Layer 15 of a small transformer language model trained on English Wikipedia (23 layers, counted from 0, width 64).
In attention head 0, each number of a token's query is one row of weights dot the token's vector x. The head spreads its attention over the tokens so far by the softmax of query dot key.

Query weights of the head. A number n stands for (n - 500) times 0.0014.
q0: 551,494,585,421,483,460,471,548,581,490,560,384,532,571,501,568,510,557,535,540,522,493,442,489,564,559,526,525,496,444,463,470,476,452,494,527,513,505,438,529,515,496,528,546,552,489,388,391,414,425,435,550,517,383,491,426,496,604,478,415,496,398,603,464
q1: 534,537,546,458,496,540,534,484,457,516,441,620,517,520,500,548,526,534,549,487,540,498,485,494,487,546,534,496,514,498,481,505,522,514,537,518,556,550,502,477,499,569,480,530,501,545,533,491,462,515,495,515,547,475,559,564,535,438,596,534,548,502,473,518
q2: 491,498,487,507,562,460,459,480,581,484,485,520,551,526,513,441,530,450,545,561,511,511,459,474,578,608,474,528,515,470,476,516,528,540,371,534,595,542,504,428,414,590,567,520,523,432,477,318,558,416,398,500,498,473,545,516,535,636,539,403,444,464,552,489
q3: 423,441,646,467,465,468,539,529,535,524,526,401,568,540,537,490,497,506,516,491,472,522,459,435,559,599,547,558,477,455,443,479,508,523,463,539,394,461,423,462,515,511,456,515,491,498,416,551,597,466,450,545,479,479,507,423,466,620,465,465,543,526,560,508
q4: 424,492,560,487,490,479,468,577,639,524,518,408,533,584,567,520,557,420,528,509,530,567,498,496,554,595,466,566,490,466,473,465,513,499,435,455,420,552,417,469,493,492,509,444,495,466,462,367,471,432,419,533,488,476,491,501,518,632,531,483,597,415,555,424
q5: 493,553,497,523,504,582,545,501,481,521,546,481,521,563,471,498,418,534,445,380,517,538,536,418,479,309,519,566,523,604,482,414,580,512,623,598,442,473,420,525,468,396,465,478,469,557,507,552,405,522,548,501,505,534,478,508,458,423,545,574,636,514,479,466
q6: 414,434,474,595,502,501,443,518,493,470,439,531,489,496,590,473,478,412,496,551,471,483,471,524,518,618,433,462,461,452,568,599,466,466,448,430,484,526,537,484,475,561,567,505,464,447,540,472,494,463,438,502,499,539,473,519,448,656,448,521,553,534,642,490
q7: 455,469,568,544,499,419,527,437,561,468,605,458,496,551,516,497,533,453,454,486,521,574,487,474,581,450,386,604,481,463,334,424,561,488,523,552,363,471,422,513,472,440,479,490,570,519,436,443,399,412,479,513,518,496,496,387,465,554,496,550,593,400,586,490
q8: 527,467,606,525,525,456,576,529,478,494,631,476,475,500,462,529,570,521,528,412,472,454,509,475,457,360,469,483,520,473,362,429,506,564,509,511,415,483,427,592,492,492,475,518,520,497,424,593,484,548,484,482,504,528,486,472,454,438,476,501,540,495,412,539
q9: 596,551,357,428,482,566,556,496,466,614,424,552,484,501,405,531,443,556,508,441,498,504,482,425,518,429,527,473,548,606,485,481,547,481,550,527,586,468,451,541,488,445,469,358,524,442,531,516,477,539,553,449,473,471,570,548,524,308,569,577,455,495,424,470
q10: 408,512,616,583,516,403,538,559,528,506,581,453,581,585,561,431,539,431,504,457,478,479,453,456,602,475,410,554,411,466,426,454,584,478,508,505,315,525,444,553,453,559,498,513,545,473,382,511,490,448,495,481,477,486,459,352,394,602,507,496,604,565,568,521
q11: 535,523,494,438,508,474,554,472,577,513,505,491,418,504,393,524,534,530,500,501,431,528,585,415,656,514,524,491,579,527,374,405,492,488,492,566,581,441,466,492,502,429,511,437,654,471,447,412,486,456,527,474,475,505,603,475,472,370,553,558,388,455,541,517
q12: 531,534,404,500,579,619,557,466,521,513,377,504,401,483,407,580,506,597,466,509,418,565,560,428,565,443,617,513,606,563,508,381,464,510,525,565,712,454,489,507,527,421,451,534,430,437,498,544,503,519,515,498,485,469,599,532,449,352,584,637,525,538,412,478
q13: 417,465,454,544,513,635,466,505,424,440,427,443,466,465,519,456,403,483,452,541,485,530,548,468,394,481,482,451,530,559,610,530,400,589,579,499,541,591,521,511,530,484,481,501,345,519,537,588,495,548,496,557,509,511,466,689,515,574,536,543,689,619,373,468
q14: 414,506,430,579,684,430,525,584,597,565,480,591,500,577,501,571,554,381,600,415,414,475,428,480,481,529,426,542,376,417,483,410,560,507,545,590,443,481,525,446,478,372,450,644,522,447,518,483,549,570,501,481,473,494,534,516,401,420,502,461,505,571,481,447
q15: 491,531,493,506,557,583,522,446,562,518,388,490,521,438,444,535,600,581,454,536,350,577,540,465,576,468,553,447,675,525,488,333,364,509,524,597,635,477,420,524,485,384,462,485,441,527,435,593,530,437,585,569,582,556,557,479,495,382,594,598,561,530,450,535
q16: 571,516,446,465,412,672,392,507,438,470,540,505,511,457,416,547,422,377,472,607,397,540,441,609,519,474,513,545,539,478,636,513,585,392,483,470,510,469,668,415,446,526,528,520,502,400,627,486,440,470,325,446,300,389,514,462,575,442,428,563,425,451,446,474
q17: 651,339,590,484,414,212,567,402,397,608,591,597,441,531,480,381,474,692,554,229,678,358,454,426,331,733,480,407,613,450,488,511,676,582,497,450,533,444,656,467,805,640,420,523,503,499,559,311,508,405,519,164,631,443,412,548,520,547,595,545,405,569,437,670
q18: 383,568,479,583,722,278,557,547,488,306,587,343,398,434,554,493,394,428,344,896,526,441,685,304,746,588,588,130,539,573,548,728,219,689,517,429,660,626,270,506,606,628,532,611,519,342,429,617,201,545,656,690,560,441,490,663,534,713,546,501,548,621,441,394
q19: 545,311,498,478,737,394,613,628,558,546,491,636,654,446,669,686,521,549,794,676,538,509,607,580,435,545,536,454,285,462,662,607,548,471,272,461,359,531,354,608,294,505,466,473,672,454,641,463,703,506,622,604,545,621,531,546,327,633,429,475,587,290,477,559
q20: 534,500,500,638,590,386,499,762,576,495,707,536,678,559,719,581,538,349,418,741,648,422,502,652,557,573,276,449,90,487,555,805,638,545,440,359,220,733,540,428,383,491,659,632,700,534,634,715,511,579,448,588,614,526,438,329,601,751,524,448,466,295,660,396
q21: 335,676,654,460,655,481,515,438,705,554,358,253,513,332,581,575,452,791,355,528,322,704,684,163,966,506,635,331,724,701,323,280,402,395,458,390,754,321,386,620,470,601,480,322,182,650,185,626,330,235,597,598,708,490,607,319,506,437,663,615,764,548,311,582
q22: 681,363,580,574,753,313,110,442,367,422,580,710,372,482,562,486,392,391,584,333,364,388,289,589,434,420,582,629,386,433,533,319,753,409,216,161,582,258,418,163,544,538,576,583,292,708,785,278,308,323,351,687,478,394,625,242,530,601,204,427,500,458,306,573
q23: 485,413,496,333,476,596,638,528,289,635,659,417,442,485,347,307,587,366,313,368,273,387,546,599,694,413,504,462,504,521,428,538,136,538,675,575,782,535,355,513,375,701,500,781,461,404,657,313,384,262,978,630,543,495,670,271,480,489,494,550,561,623,886,507
q24: 826,618,250,314,249,387,354,272,794,788,660,471,685,523,566,460,332,517,354,405,651,312,257,510,439,386,509,378,352,387,333,660,482,453,609,648,278,610,453,438,587,820,272,327,153,660,558,691,641,526,531,616,528,334,745,266,414,379,445,225,464,438,446,650
q25: 366,247,369,582,551,769,593,287,539,477,756,780,510,617,582,696,366,687,487,843,352,580,773,568,581,397,501,506,464,569,450,396,616,592,369,629,510,440,523,383,607,513,299,508,460,632,404,209,394,450,661,809,445,440,295,607,454,419,591,465,693,545,438,661
q26: 697,440,511,379,550,702,436,600,151,296,535,339,307,742,748,569,378,465,568,354,574,298,662,601,756,734,537,518,480,495,559,540,441,731,486,389,555,645,668,345,568,393,221,380,331,335,71,428,668,394,402,450,428,591,436,75,562,439,691,511,474,665,390,504
q27: 502,749,480,668,517,516,398,451,546,395,524,733,386,485,644,595,540,637,413,435,417,278,424,574,489,632,512,666,505,583,588,391,206,486,371,501,523,184,610,578,292,457,198,707,589,410,479,494,323,693,577,246,782,342,608,505,890,608,336,168,221,661,778,628
q28: 159,434,568,573,632,595,320,513,360,341,281,690,237,683,433,292,543,528,201,518,517,461,574,372,427,494,501,673,193,676,450,875,628,524,565,277,531,409,580,445,611,604,262,313,366,427,697,514,740,341,468,307,541,559,414,772,333,812,485,475,507,505,366,970
q29: 484,490,436,471,352,354,162,382,646,596,548,527,440,508,357,620,437,347,599,401,513,311,644,621,463,750,461,480,473,373,599,658,628,574,226,574,603,344,300,475,489,351,462,328,371,529,517,518,481,414,507,302,285,363,62,617,894,471,527,383,353,190,693,461
q30: 528,781,604,306,544,427,551,588,474,621,652,500,362,653,451,440,746,424,510,542,552,302,896,286,206,313,243,404,552,366,590,356,820,667,715,555,733,504,393,321,98,544,470,348,675,750,497,521,474,693,340,664,509,622,666,385,450,497,232,402,399,410,677,430
q31: 401,349,610,689,356,735,668,264,440,482,481,592,453,497,598,751,258,598,759,198,246,388,509,388,608,631,514,476,377,717,364,679,805,789,694,527,358,695,539,493,541,683,577,519,565,218,838,499,117,610,454,336,544,91,582,295,325,478,417,449,606,459,655,199

Each question shows a short text with each token's key, already scaled and adjusted for position as the last token sees it. A number n stands for (n - 500) times 0.0023.

Then comes the last token's vector x. A number n stands for (n - 500) times 0.01.

0 "ym": 490,505,583,510,565,509,512,496,523,503,541,458,454,387,558,440,506,624,333,408,706,134,702,605,754,475,364,633,558,522,575,586
1 "ph": 486,494,548,540,584,530,480,548,574,512,607,498,489,352,538,502,476,606,357,367,684,175,696,647,750,524,359,537,505,498,592,569
2 "s": 475,505,499,547,491,551,518,496,529,546,545,496,476,413,517,469,421,484,278,398,616,217,778,344,680,635,498,491,510,647,550,574
3 " also": 502,420,505,545,468,486,548,538,502,443,467,405,432,475,562,386,336,537,325,575,759,180,701,525,656,590,673,350,597,630,561,674
4 " cover": 585,459,520,497,508,511,564,536,461,423,502,422,400,482,516,306,339,496,389,563,805,263,587,383,749,709,815,490,611,563,595,616
5 " them": 499,572,569,522,528,492,496,597,517,425,539,439,392,500,560,370,434,477,491,517,857,316,619,535,656,588,860,464,666,694,515,630
x: 467,491,443,461,418,539,426,491,549,525,451,407,457,536,271,498,453,432,587,413,499,447,624,475,586,523,420,533,193,474,662,636,516,608,582,531,440,513,524,451,399,413,496,359,610,480,592,524,584,356,585,534,296,522,384,420,585,544,304,490,540,524,450,429
Which token does the last token look at most? 3 " also"

0 "50": 485,534,514,556,568,567,539,606,561,425,576,464,379,467,573,422,321,512,357,466,786,197,567,385,663,790,592,528,684,739,541,607
1 " in": 460,503,512,520,478,485,553,506,452,423,528,396,339,479,581,318,433,548,457,733,871,263,800,453,664,582,607,514,661,525,514,597
2 " K": 484,434,562,479,470,496,504,546,547,432,541,424,344,498,551,435,363,517,452,654,835,218,677,530,789,505,645,503,690,519,580,689
3 "el": 543,534,475,541,488,563,425,547,570,514,535,553,507,431,553,498,352,522,501,559,651,389,263,493,636,410,326,629,456,385,611,819
4 "own": 488,480,476,522,486,529,452,547,536,508,562,497,434,421,552,490,704,400,391,594,712,440,534,456,555,461,191,472,505,350,572,533
5 "a": 517,490,431,524,493,551,477,569,529,496,592,509,405,404,595,510,650,452,348,521,692,277,664,497,691,729,360,472,555,545,490,548
x: 582,394,473,564,467,537,532,609,583,647,426,539,384,492,551,521,646,429,565,702,504,492,369,617,484,533,452,547,291,452,628,588,633,482,474,653,342,642,411,456,510,501,463,632,459,459,728,412,487,488,563,552,475,737,505,542,465,494,519,453,410,306,536,555
Which token does the last token look at most? 1 " in"

0 "ar": 481,540,560,503,515,548,475,496,542,493,543,443,439,447,572,417,394,612,316,515,760,196,754,591,642,496,550,487,695,515,454,511
1 "ent": 456,483,543,485,503,510,470,504,550,521,553,491,463,460,537,458,390,604,346,493,741,210,766,660,574,520,622,509,686,516,483,566
2 " red": 455,451,560,486,503,483,539,548,470,454,510,423,390,480,560,340,282,555,266,695,790,335,705,610,585,597,744,607,586,541,662,757
3 "und": 498,433,521,518,460,520,476,517,496,543,508,493,499,506,529,354,349,472,370,739,721,424,646,571,538,630,704,605,655,603,640,685
4 "anc": 508,497,486,529,501,562,471,500,478,564,505,469,489,510,501,323,486,477,400,674,621,415,909,442,517,551,679,670,647,649,550,563
5 "y": 553,517,466,524,490,519,518,536,532,493,549,483,449,459,512,425,385,499,392,501,568,315,827,477,827,584,704,401,577,665,591,534
x: 448,374,469,627,518,440,303,474,561,622,484,365,533,500,454,388,494,595,695,462,557,329,494,607,497,534,482,508,166,377,481,564,554,613,509,479,524,622,571,484,461,648,428,561,496,464,694,438,457,447,558,447,540,597,415,440,570,401,503,615,427,487,496,574
Which token does the last token look at most, and with what share of its attention? 2 " red", with about 50%

0 "ep": 450,527,489,503,566,484,510,497,518,425,528,458,424,447,535,322,255,598,408,465,698,236,699,447,832,658,655,506,596,688,537,743
1 " to": 467,466,489,471,472,448,535,522,501,405,529,434,326,461,580,378,404,569,525,676,844,219,883,500,603,492,651,497,650,556,457,749
2 "ward": 481,488,502,478,556,491,556,557,523,419,577,437,343,465,580,375,421,548,498,623,847,300,643,387,733,533,654,397,680,480,597,650
3 " a": 518,444,529,542,523,458,521,520,483,390,540,385,334,463,617,327,407,586,444,656,868,231,797,535,603,454,696,515,647,599,593,681
4 " caus": 577,434,525,504,531,447,605,523,450,329,528,282,337,498,520,270,429,554,481,672,771,237,651,409,832,618,666,434,693,565,600,585
5 "al": 555,558,474,561,483,512,468,511,487,493,503,481,475,481,525,362,398,565,445,407,665,327,500,685,648,465,904,463,727,534,688,547
x: 600,494,399,413,546,421,321,528,533,394,593,363,389,617,449,425,608,645,382,572,387,528,565,564,459,480,489,532,183,561,451,498,521,592,606,583,538,577,632,459,360,429,529,498,510,477,624,445,606,394,415,292,579,614,379,419,481,490,409,534,523,464,517,519
Which two tokens does the last token look at most, in order? 3 " a", 5 "al"

0 " may": 412,505,527,430,446,429,558,537,501,371,550,411,297,480,550,515,601,544,608,619,669,204,633,594,425,257,807,590,488,498,518,620
1 " med": 422,494,519,402,466,414,545,496,415,439,526,386,382,468,520,453,457,573,577,586,663,178,697,433,646,314,553,545,642,345,631,570
2 "i": 485,413,512,484,478,508,549,523,504,432,499,421,426,525,520,399,327,558,529,529,534,312,613,457,676,313,753,453,544,390,779,544
3 "ate": 522,511,492,536,468,504,403,460,557,562,510,513,529,473,496,395,335,565,426,535,671,372,544,681,389,328,575,508,603,548,648,580
4 " a": 554,479,489,561,540,465,515,518,488,403,555,382,338,456,614,329,405,589,441,656,842,247,806,624,569,497,693,578,618,598,649,655
5 " rel": 542,539,447,517,495,502,505,565,531,427,573,387,353,453,581,534,499,611,548,686,620,207,704,673,701,595,699,630,426,432,725,587
x: 501,582,651,532,575,466,421,566,518,507,506,437,540,356,655,590,566,323,522,672,319,460,471,471,458,456,422,555,324,520,367,514,604,668,500,373,414,499,566,527,319,319,355,478,467,412,408,401,549,330,477,504,678,543,469,345,526,417,428,551,490,469,459,452
Which token does the last token look at most? 4 " a"

0 "ly": 495,556,521,487,484,503,522,534,535,464,529,461,412,506,563,377,447,473,486,624,821,427,652,571,605,639,508,371,734,652,571,550
1 " radio": 405,531,530,439,487,478,569,529,420,444,468,440,372,482,529,319,462,469,397,590,867,310,524,422,751,654,704,529,797,627,560,649
2 " program": 451,456,521,510,495,467,595,486,431,444,478,400,418,497,521,270,449,502,385,537,891,217,556,384,745,553,712,548,838,674,429,541
3 "s": 542,450,504,535,458,492,532,521,510,483,515,429,419,491,537,345,397,510,479,474,727,232,596,439,690,394,693,482,747,674,574,472
4 " on": 537,514,503,490,499,451,554,538,466,399,519,389,354,498,574,316,417,535,459,686,898,270,696,479,664,442,698,501,624,498,553,593
5 " Al": 544,573,494,599,496,445,504,554,488,472,534,508,407,469,522,470,599,485,455,626,744,254,468,590,651,342,578,548,639,268,596,537
x: 644,525,447,343,632,545,489,707,540,429,471,449,483,364,509,433,650,522,453,567,433,447,487,488,617,415,590,576,237,455,526,625,497,574,498,491,416,527,653,578,438,505,596,619,462,399,665,515,547,492,438,599,603,617,587,335,507,498,515,357,485,539,445,483
Which token does the last token look at most? 5 " Al"

0 ",": 487,534,535,458,464,492,517,525,468,414,546,433,334,432,546,304,373,489,452,633,806,210,760,501,649,438,640,531,591,527,573,674
1 " and": 489,480,511,548,493,495,503,524,501,397,522,392,313,451,610,303,425,539,482,667,852,227,780,443,634,487,557,553,640,548,552,733
2 " then": 496,486,490,494,503,486,530,519,519,383,543,373,306,473,610,348,445,561,575,606,851,199,717,461,716,627,682,435,579,504,399,704
3 " joined": 512,494,515,478,510,459,573,550,463,361,548,355,307,465,598,274,412,532,356,636,936,224,708,395,582,599,739,472,700,641,448,658
4 " C": 562,505,524,531,457,511,437,563,596,496,566,439,363,511,536,432,391,503,573,669,672,258,655,481,736,392,598,569,633,463,574,668
5 "BC": 548,535,494,527,532,534,548,550,480,422,552,429,381,474,563,352,435,461,370,635,728,348,731,339,771,517,509,896,621,363,463,678
x: 416,549,423,604,535,487,623,334,557,408,550,616,444,471,371,397,472,383,605,486,556,454,301,552,552,499,542,480,147,422,447,599,465,418,438,412,345,531,450,509,530,509,461,407,444,499,601,446,460,457,578,398,496,297,385,402,467,416,535,309,428,552,524,566
Which token does the last token look at most? 3 " joined"

0 " many": 456,520,529,527,540,463,570,554,480,426,595,404,341,473,576,403,471,467,505,502,785,288,634,405,622,625,794,484,585,628,698,565
1 " mov": 424,503,460,438,499,477,583,522,433,326,520,406,368,523,515,450,414,474,539,629,719,343,627,231,790,456,747,478,582,530,589,542
2 "ies": 457,471,500,479,477,475,560,512,476,414,524,396,377,496,552,319,478,430,435,593,744,395,707,316,703,412,725,475,702,690,556,601
3 " and": 525,509,474,515,493,490,515,535,516,394,506,416,349,460,592,309,442,507,474,703,840,331,756,442,614,414,598,484,672,663,534,667
4 " television": 584,471,548,535,502,471,547,570,460,398,499,405,347,464,567,390,495,489,396,580,899,243,609,443,760,496,747,624,757,574,605,624
5 " series": 527,539,484,495,501,509,528,567,492,442,539,398,372,486,544,347,407,499,419,555,853,203,667,442,773,648,678,647,759,659,495,556
x: 487,618,431,504,437,538,554,581,574,510,507,323,534,576,479,471,517,479,584,480,452,329,503,534,527,550,369,482,62,486,554,635,562,524,530,494,455,557,467,517,593,463,483,353,490,463,511,390,514,322,483,452,514,473,393,492,507,456,428,393,451,569,475,586
Which token does the last token look at most? 4 " television"

0 "ism": 464,549,526,469,509,519,529,530,526,473,526,433,422,466,540,333,391,531,339,597,806,242,686,542,671,540,627,438,814,580,584,660
1 "s": 453,503,539,510,463,536,511,514,548,495,510,442,431,483,537,341,318,525,368,589,748,269,682,556,678,542,590,379,760,643,561,561
2 " Ac": 434,444,565,520,463,505,488,486,514,528,498,510,501,462,468,457,332,512,388,591,553,312,696,632,710,469,489,468,617,317,731,661
3 "an": 498,430,549,526,510,494,515,505,486,490,543,446,426,469,542,405,466,534,371,506,609,317,869,596,639,465,458,642,633,386,672,659
4 "th": 556,478,497,565,551,529,418,592,606,502,627,491,403,438,587,462,500,580,428,487,717,302,582,831,555,538,451,474,743,408,605,622
5 "as": 544,512,490,495,464,519,453,460,535,555,538,500,501,479,522,398,389,454,368,574,646,412,821,533,609,856,499,486,860,666,464,578
x: 489,504,498,565,398,486,416,502,507,630,544,404,435,469,555,443,508,496,385,452,462,395,561,550,341,511,527,441,184,540,512,567,684,532,510,477,536,605,290,320,619,413,476,507,480,544,700,387,456,419,528,546,529,728,557,438,502,610,410,551,437,443,498,589
Which token does the last token look at most? 0 "ism"

0 " l": 515,502,487,526,489,551,533,498,474,430,530,400,380,490,521,485,508,465,574,658,659,394,599,175,708,369,550,506,311,523,640,537
1 "ittle": 455,522,507,495,476,492,545,528,488,419,527,415,402,461,546,299,451,450,444,592,811,450,635,399,734,361,647,593,515,657,702,659
2 " research": 428,459,540,502,479,487,553,514,445,447,496,410,401,471,567,309,447,507,352,572,865,316,573,552,783,606,633,589,780,702,568,656
3 " has": 533,406,559,488,493,465,558,562,494,404,493,437,418,497,535,418,502,445,485,601,779,355,568,444,721,426,662,480,608,634,661,634
4 " been": 590,462,556,530,488,444,574,549,461,348,458,350,405,496,554,320,395,534,440,667,817,245,708,509,662,456,733,487,623,568,541,546
5 " d": 576,547,503,578,512,467,515,535,513,464,542,411,403,521,515,463,415,561,587,669,682,217,698,602,682,544,631,474,620,477,585,524
x: 507,630,604,464,548,471,479,566,490,406,590,499,448,362,533,592,577,535,634,483,464,402,531,507,522,450,433,457,319,501,567,663,770,528,504,391,502,414,531,499,396,374,385,442,501,462,431,425,543,585,479,443,779,677,493,363,461,439,436,473,492,454,604,456
Which token does the last token look at most, and with what share of its attention? 1 "ittle", with about 60%

0 " has": 454,575,477,445,451,470,588,506,453,393,495,421,377,511,558,436,523,456,537,653,786,316,626,337,633,417,662,582,585,579,599,651
1 " been": 414,522,522,441,439,462,584,496,416,362,447,345,379,507,559,321,423,549,476,688,841,227,762,503,640,449,714,537,647,537,518,565
2 " featured": 463,475,549,481,491,435,599,519,422,392,508,345,320,513,561,277,483,507,459,660,903,214,650,495,646,515,709,642,745,638,533,643
3 " in": 522,470,502,522,483,460,548,526,455,417,530,377,341,477,583,288,469,539,505,763,867,279,802,500,642,486,617,575,627,530,506,624
4 " support": 565,439,484,523,523,465,595,560,433,374,532,341,340,514,523,263,421,487,371,677,782,256,610,444,756,639,791,549,702,615,546,539
5 "ing": 535,536,521,541,520,496,509,567,498,437,560,466,390,489,573,325,352,508,425,605,785,370,580,592,712,555,813,517,696,519,560,608
x: 534,510,457,373,440,509,411,511,552,451,526,499,523,590,385,486,597,598,527,586,464,324,552,513,577,477,511,455,74,530,549,540,558,587,520,428,477,613,505,436,368,609,468,549,390,427,567,470,578,489,632,358,417,443,420,349,501,507,447,538,581,494,532,588
Which token does the last token look at most? 2 " featured"

0 " the": 491,505,514,482,499,478,505,519,471,436,518,375,311,456,600,312,511,555,456,642,854,232,818,486,657,574,646,604,695,518,521,728
1 " former": 446,528,537,471,516,443,567,519,411,369,528,364,295,461,579,289,476,523,367,607,840,212,740,456,693,595,712,611,704,493,516,610
2 " population": 487,384,517,530,512,425,622,519,431,348,523,258,262,533,663,234,364,617,472,613,872,87,690,355,738,531,819,773,684,658,487,660
3 " is": 574,428,563,504,513,494,522,570,508,365,477,355,353,503,572,323,414,574,561,662,710,204,739,432,672,396,748,621,646,597,499,593
4 " lost": 516,528,506,461,468,457,562,540,466,381,512,336,325,516,598,258,433,534,447,707,909,271,643,418,679,483,783,648,655,744,486,657
5 " or": 490,547,457,500,503,499,504,552,525,379,510,372,341,492,621,293,381,554,501,743,843,270,661,445,596,376,652,597,629,638,438,622
x: 425,531,573,428,477,426,425,564,578,444,650,437,543,679,556,442,540,486,450,537,452,451,472,468,645,528,443,563,142,532,514,484,572,444,510,390,497,427,600,502,385,509,434,441,583,451,399,562,491,453,381,418,401,464,521,382,472,617,477,368,481,512,612,434
Which two tokens does the last token look at most, in order? 2 " population", 4 " lost"

0 ",": 487,534,535,458,464,492,517,525,468,414,546,433,334,432,546,304,373,489,452,633,806,210,760,501,649,438,640,531,591,527,573,674
1 " sub": 409,526,505,470,493,468,556,526,458,428,539,335,347,523,506,347,383,553,492,651,710,180,715,458,683,741,670,667,603,517,813,710
2 "ject": 500,493,480,576,521,528,496,531,490,527,557,408,406,453,543,343,515,541,391,569,745,295,652,526,655,607,789,641,524,424,815,723
3 "ive": 469,475,493,475,512,521,498,556,527,473,563,488,413,434,599,434,514,474,432,478,763,359,656,503,785,648,782,350,515,540,665,744
4 " state": 593,485,532,496,581,466,549,580,483,394,563,378,315,497,607,328,458,524,459,527,874,238,678,455,718,688,731,531,716,697,556,672
5 " has": 550,564,532,540,528,476,514,576,514,420,517,435,384,489,575,437,548,470,521,583,797,290,581,358,648,416,683,514,607,606,613,691
x: 547,588,466,449,544,563,383,563,678,549,558,665,459,560,403,423,544,459,616,598,590,493,482,426,645,581,532,520,215,574,532,708,568,650,573,415,512,453,503,564,338,404,367,488,643,444,488,486,470,535,500,527,405,405,319,284,551,568,557,470,450,586,502,465
Which token does the last token look at most? 4 " state"

0 "al": 488,552,556,489,525,542,468,541,544,544,555,495,454,432,567,468,475,577,344,416,774,188,716,564,622,564,543,449,734,529,695,545
1 " level": 424,494,527,490,509,475,542,516,494,453,539,402,377,491,546,358,383,580,395,519,850,155,669,452,660,594,710,560,753,603,675,558
2 ",": 487,477,531,510,473,488,518,526,487,413,535,458,361,450,551,291,366,501,464,652,815,240,687,491,651,424,742,505,657,604,514,666
3 " g": 518,461,517,500,483,528,481,546,568,469,577,395,362,508,536,461,355,522,523,631,676,224,668,456,710,495,814,381,464,476,615,794
4 "overn": 557,450,553,530,484,452,514,518,444,466,502,407,372,486,519,334,379,558,416,697,747,255,776,445,620,465,703,638,698,501,752,746
5 "ed": 529,523,508,556,519,502,518,586,477,461,529,465,401,476,553,329,434,479,278,617,766,307,645,649,651,539,798,477,674,409,601,586
x: 538,497,483,356,506,410,451,506,439,517,463,492,359,556,445,599,704,633,580,490,400,382,594,465,571,481,525,409,108,513,555,529,490,554,525,434,442,586,571,375,327,538,494,535,479,419,620,408,593,444,502,367,388,470,473,350,442,560,480,543,522,417,417,548
Which token does the last token look at most? 4 "overn"

0 "che": 500,526,553,553,543,528,471,542,569,518,589,535,480,374,568,553,626,520,394,345,738,253,705,400,728,641,419,410,429,760,553,521
1 "m": 516,518,512,536,568,538,512,500,562,514,617,502,415,374,555,521,505,537,395,371,696,252,659,372,667,725,425,354,453,650,556,452
2 "ical": 459,468,536,498,499,505,495,537,521,494,536,495,451,416,580,431,387,534,264,495,838,216,728,451,630,529,600,442,643,605,569,737
3 " inter": 538,405,561,474,545,475,549,545,418,492,518,458,424,480,476,428,417,482,346,499,709,203,735,456,655,707,734,607,619,553,662,686
4 "act": 535,507,529,552,506,535,462,515,487,592,537,542,439,475,493,385,446,543,437,490,644,251,692,555,550,509,888,617,807,456,633,552
5 "ions": 528,501,525,510,493,489,532,515,518,479,530,457,413,469,572,393,450,511,370,547,747,302,769,512,710,534,772,439,762,542,595,613
x: 603,501,488,481,389,464,441,530,465,587,387,499,497,530,439,437,548,474,475,371,537,407,558,610,458,592,505,537,177,502,447,721,576,530,587,411,600,677,422,357,396,494,374,492,561,436,704,449,525,352,517,483,523,489,315,514,463,441,442,559,490,506,515,491
Which token does the last token look at most, and with what share of its attention? 2 "ical", with about 50%

0 " grand": 425,577,435,385,490,364,613,503,345,368,474,417,329,453,541,397,524,502,485,570,820,257,710,382,789,465,716,587,640,558,476,718
1 "ch": 486,470,540,478,542,570,446,563,595,570,559,570,472,496,520,464,477,500,574,553,699,411,600,477,695,423,728,433,785,533,490,543
2 "ild": 401,444,578,482,483,428,535,517,466,391,466,382,413,483,493,293,476,471,428,613,692,398,644,327,735,362,487,393,694,679,591,597
3 "ren": 501,497,550,513,531,560,512,528,521,473,522,439,446,470,509,307,402,497,330,574,679,306,708,599,662,668,723,519,666,681,308,613
4 ",": 519,490,512,547,473,469,506,518,489,432,515,485,411,428,538,312,375,475,392,642,795,299,715,548,575,389,697,452,587,618,521,626
5 " K": 506,560,525,573,479,475,452,524,563,504,550,466,388,467,534,491,416,507,467,584,774,226,706,576,691,393,652,523,602,487,605,793
x: 491,515,552,526,449,418,459,435,622,370,460,417,541,379,425,516,601,570,563,452,401,429,543,471,502,476,411,412,158,558,546,627,465,586,571,462,393,455,514,582,403,554,541,496,600,425,685,480,458,537,537,497,724,516,587,402,543,436,473,390,489,463,541,410
Which token does the last token look at most, and with what share of its attention? 5 " K", with about 70%

0 " and": 472,497,529,528,494,500,515,523,498,389,529,410,308,462,612,339,423,535,512,691,835,267,773,403,654,466,545,538,617,527,509,669
1 " for": 470,496,479,485,460,476,537,512,482,413,529,398,351,491,559,364,394,511,506,681,858,296,795,402,671,573,606,538,643,531,521,646
2 " he": 470,446,530,502,506,468,521,525,492,476,593,423,366,467,607,362,521,494,512,520,866,182,635,418,732,556,783,476,615,555,485,771
3 "ar": 520,442,484,530,452,475,492,451,503,474,528,377,415,505,540,296,424,537,526,516,734,332,560,407,508,402,560,587,805,611,618,480
4 "ing": 522,513,513,509,502,501,472,514,510,508,585,448,388,458,604,347,428,562,436,471,812,256,717,589,560,461,595,633,691,575,551,624
5 "?": 533,517,492,486,521,482,497,573,517,417,587,394,316,458,606,321,462,485,467,605,918,239,609,622,665,677,635,557,685,612,454,642
x: 512,382,491,404,342,570,480,638,552,486,516,441,373,499,469,484,447,474,525,522,428,403,517,567,635,487,421,524,5,455,526,576,523,548,369,535,480,558,482,467,531,468,515,453,501,448,424,502,468,499,485,492,495,486,406,498,622,603,470,453,492,530,494,544
Which token does the last token look at most, and with what share of its attention? 5 "?", with about 60%

0 "ig": 459,533,492,517,528,557,477,488,536,506,494,485,498,486,507,358,301,568,386,581,723,369,778,622,646,538,540,407,772,612,616,564
1 "est": 423,471,544,492,543,498,487,519,527,516,532,481,484,468,539,357,303,612,371,491,675,259,736,641,572,500,610,474,701,656,587,550
2 "ive": 462,517,487,493,493,533,518,528,512,503,528,468,452,468,559,394,360,527,328,512,746,263,773,547,682,631,667,483,705,675,561,694
3 " en": 526,373,591,536,492,469,528,510,461,438,450,424,430,526,468,304,315,541,378,654,669,344,652,605,731,569,749,488,725,508,586,537
4 "z": 550,491,497,551,457,535,449,513,520,573,517,451,431,534,496,246,451,479,453,558,612,387,596,645,656,681,798,596,787,481,678,546
5 "ym": 509,494,450,517,476,506,527,491,493,503,499,436,462,457,549,334,463,549,359,651,751,435,657,604,571,460,618,525,575,577,779,575
x: 630,449,589,446,378,499,344,451,479,486,530,527,571,534,410,460,494,433,395,549,500,434,476,555,519,510,507,569,253,291,469,527,546,634,379,558,738,481,567,523,268,527,447,563,495,539,736,408,513,493,512,420,729,478,505,390,495,434,419,548,473,545,560,419
Which two tokens does the last token look at most, in order? 2 "ive", 1 "est"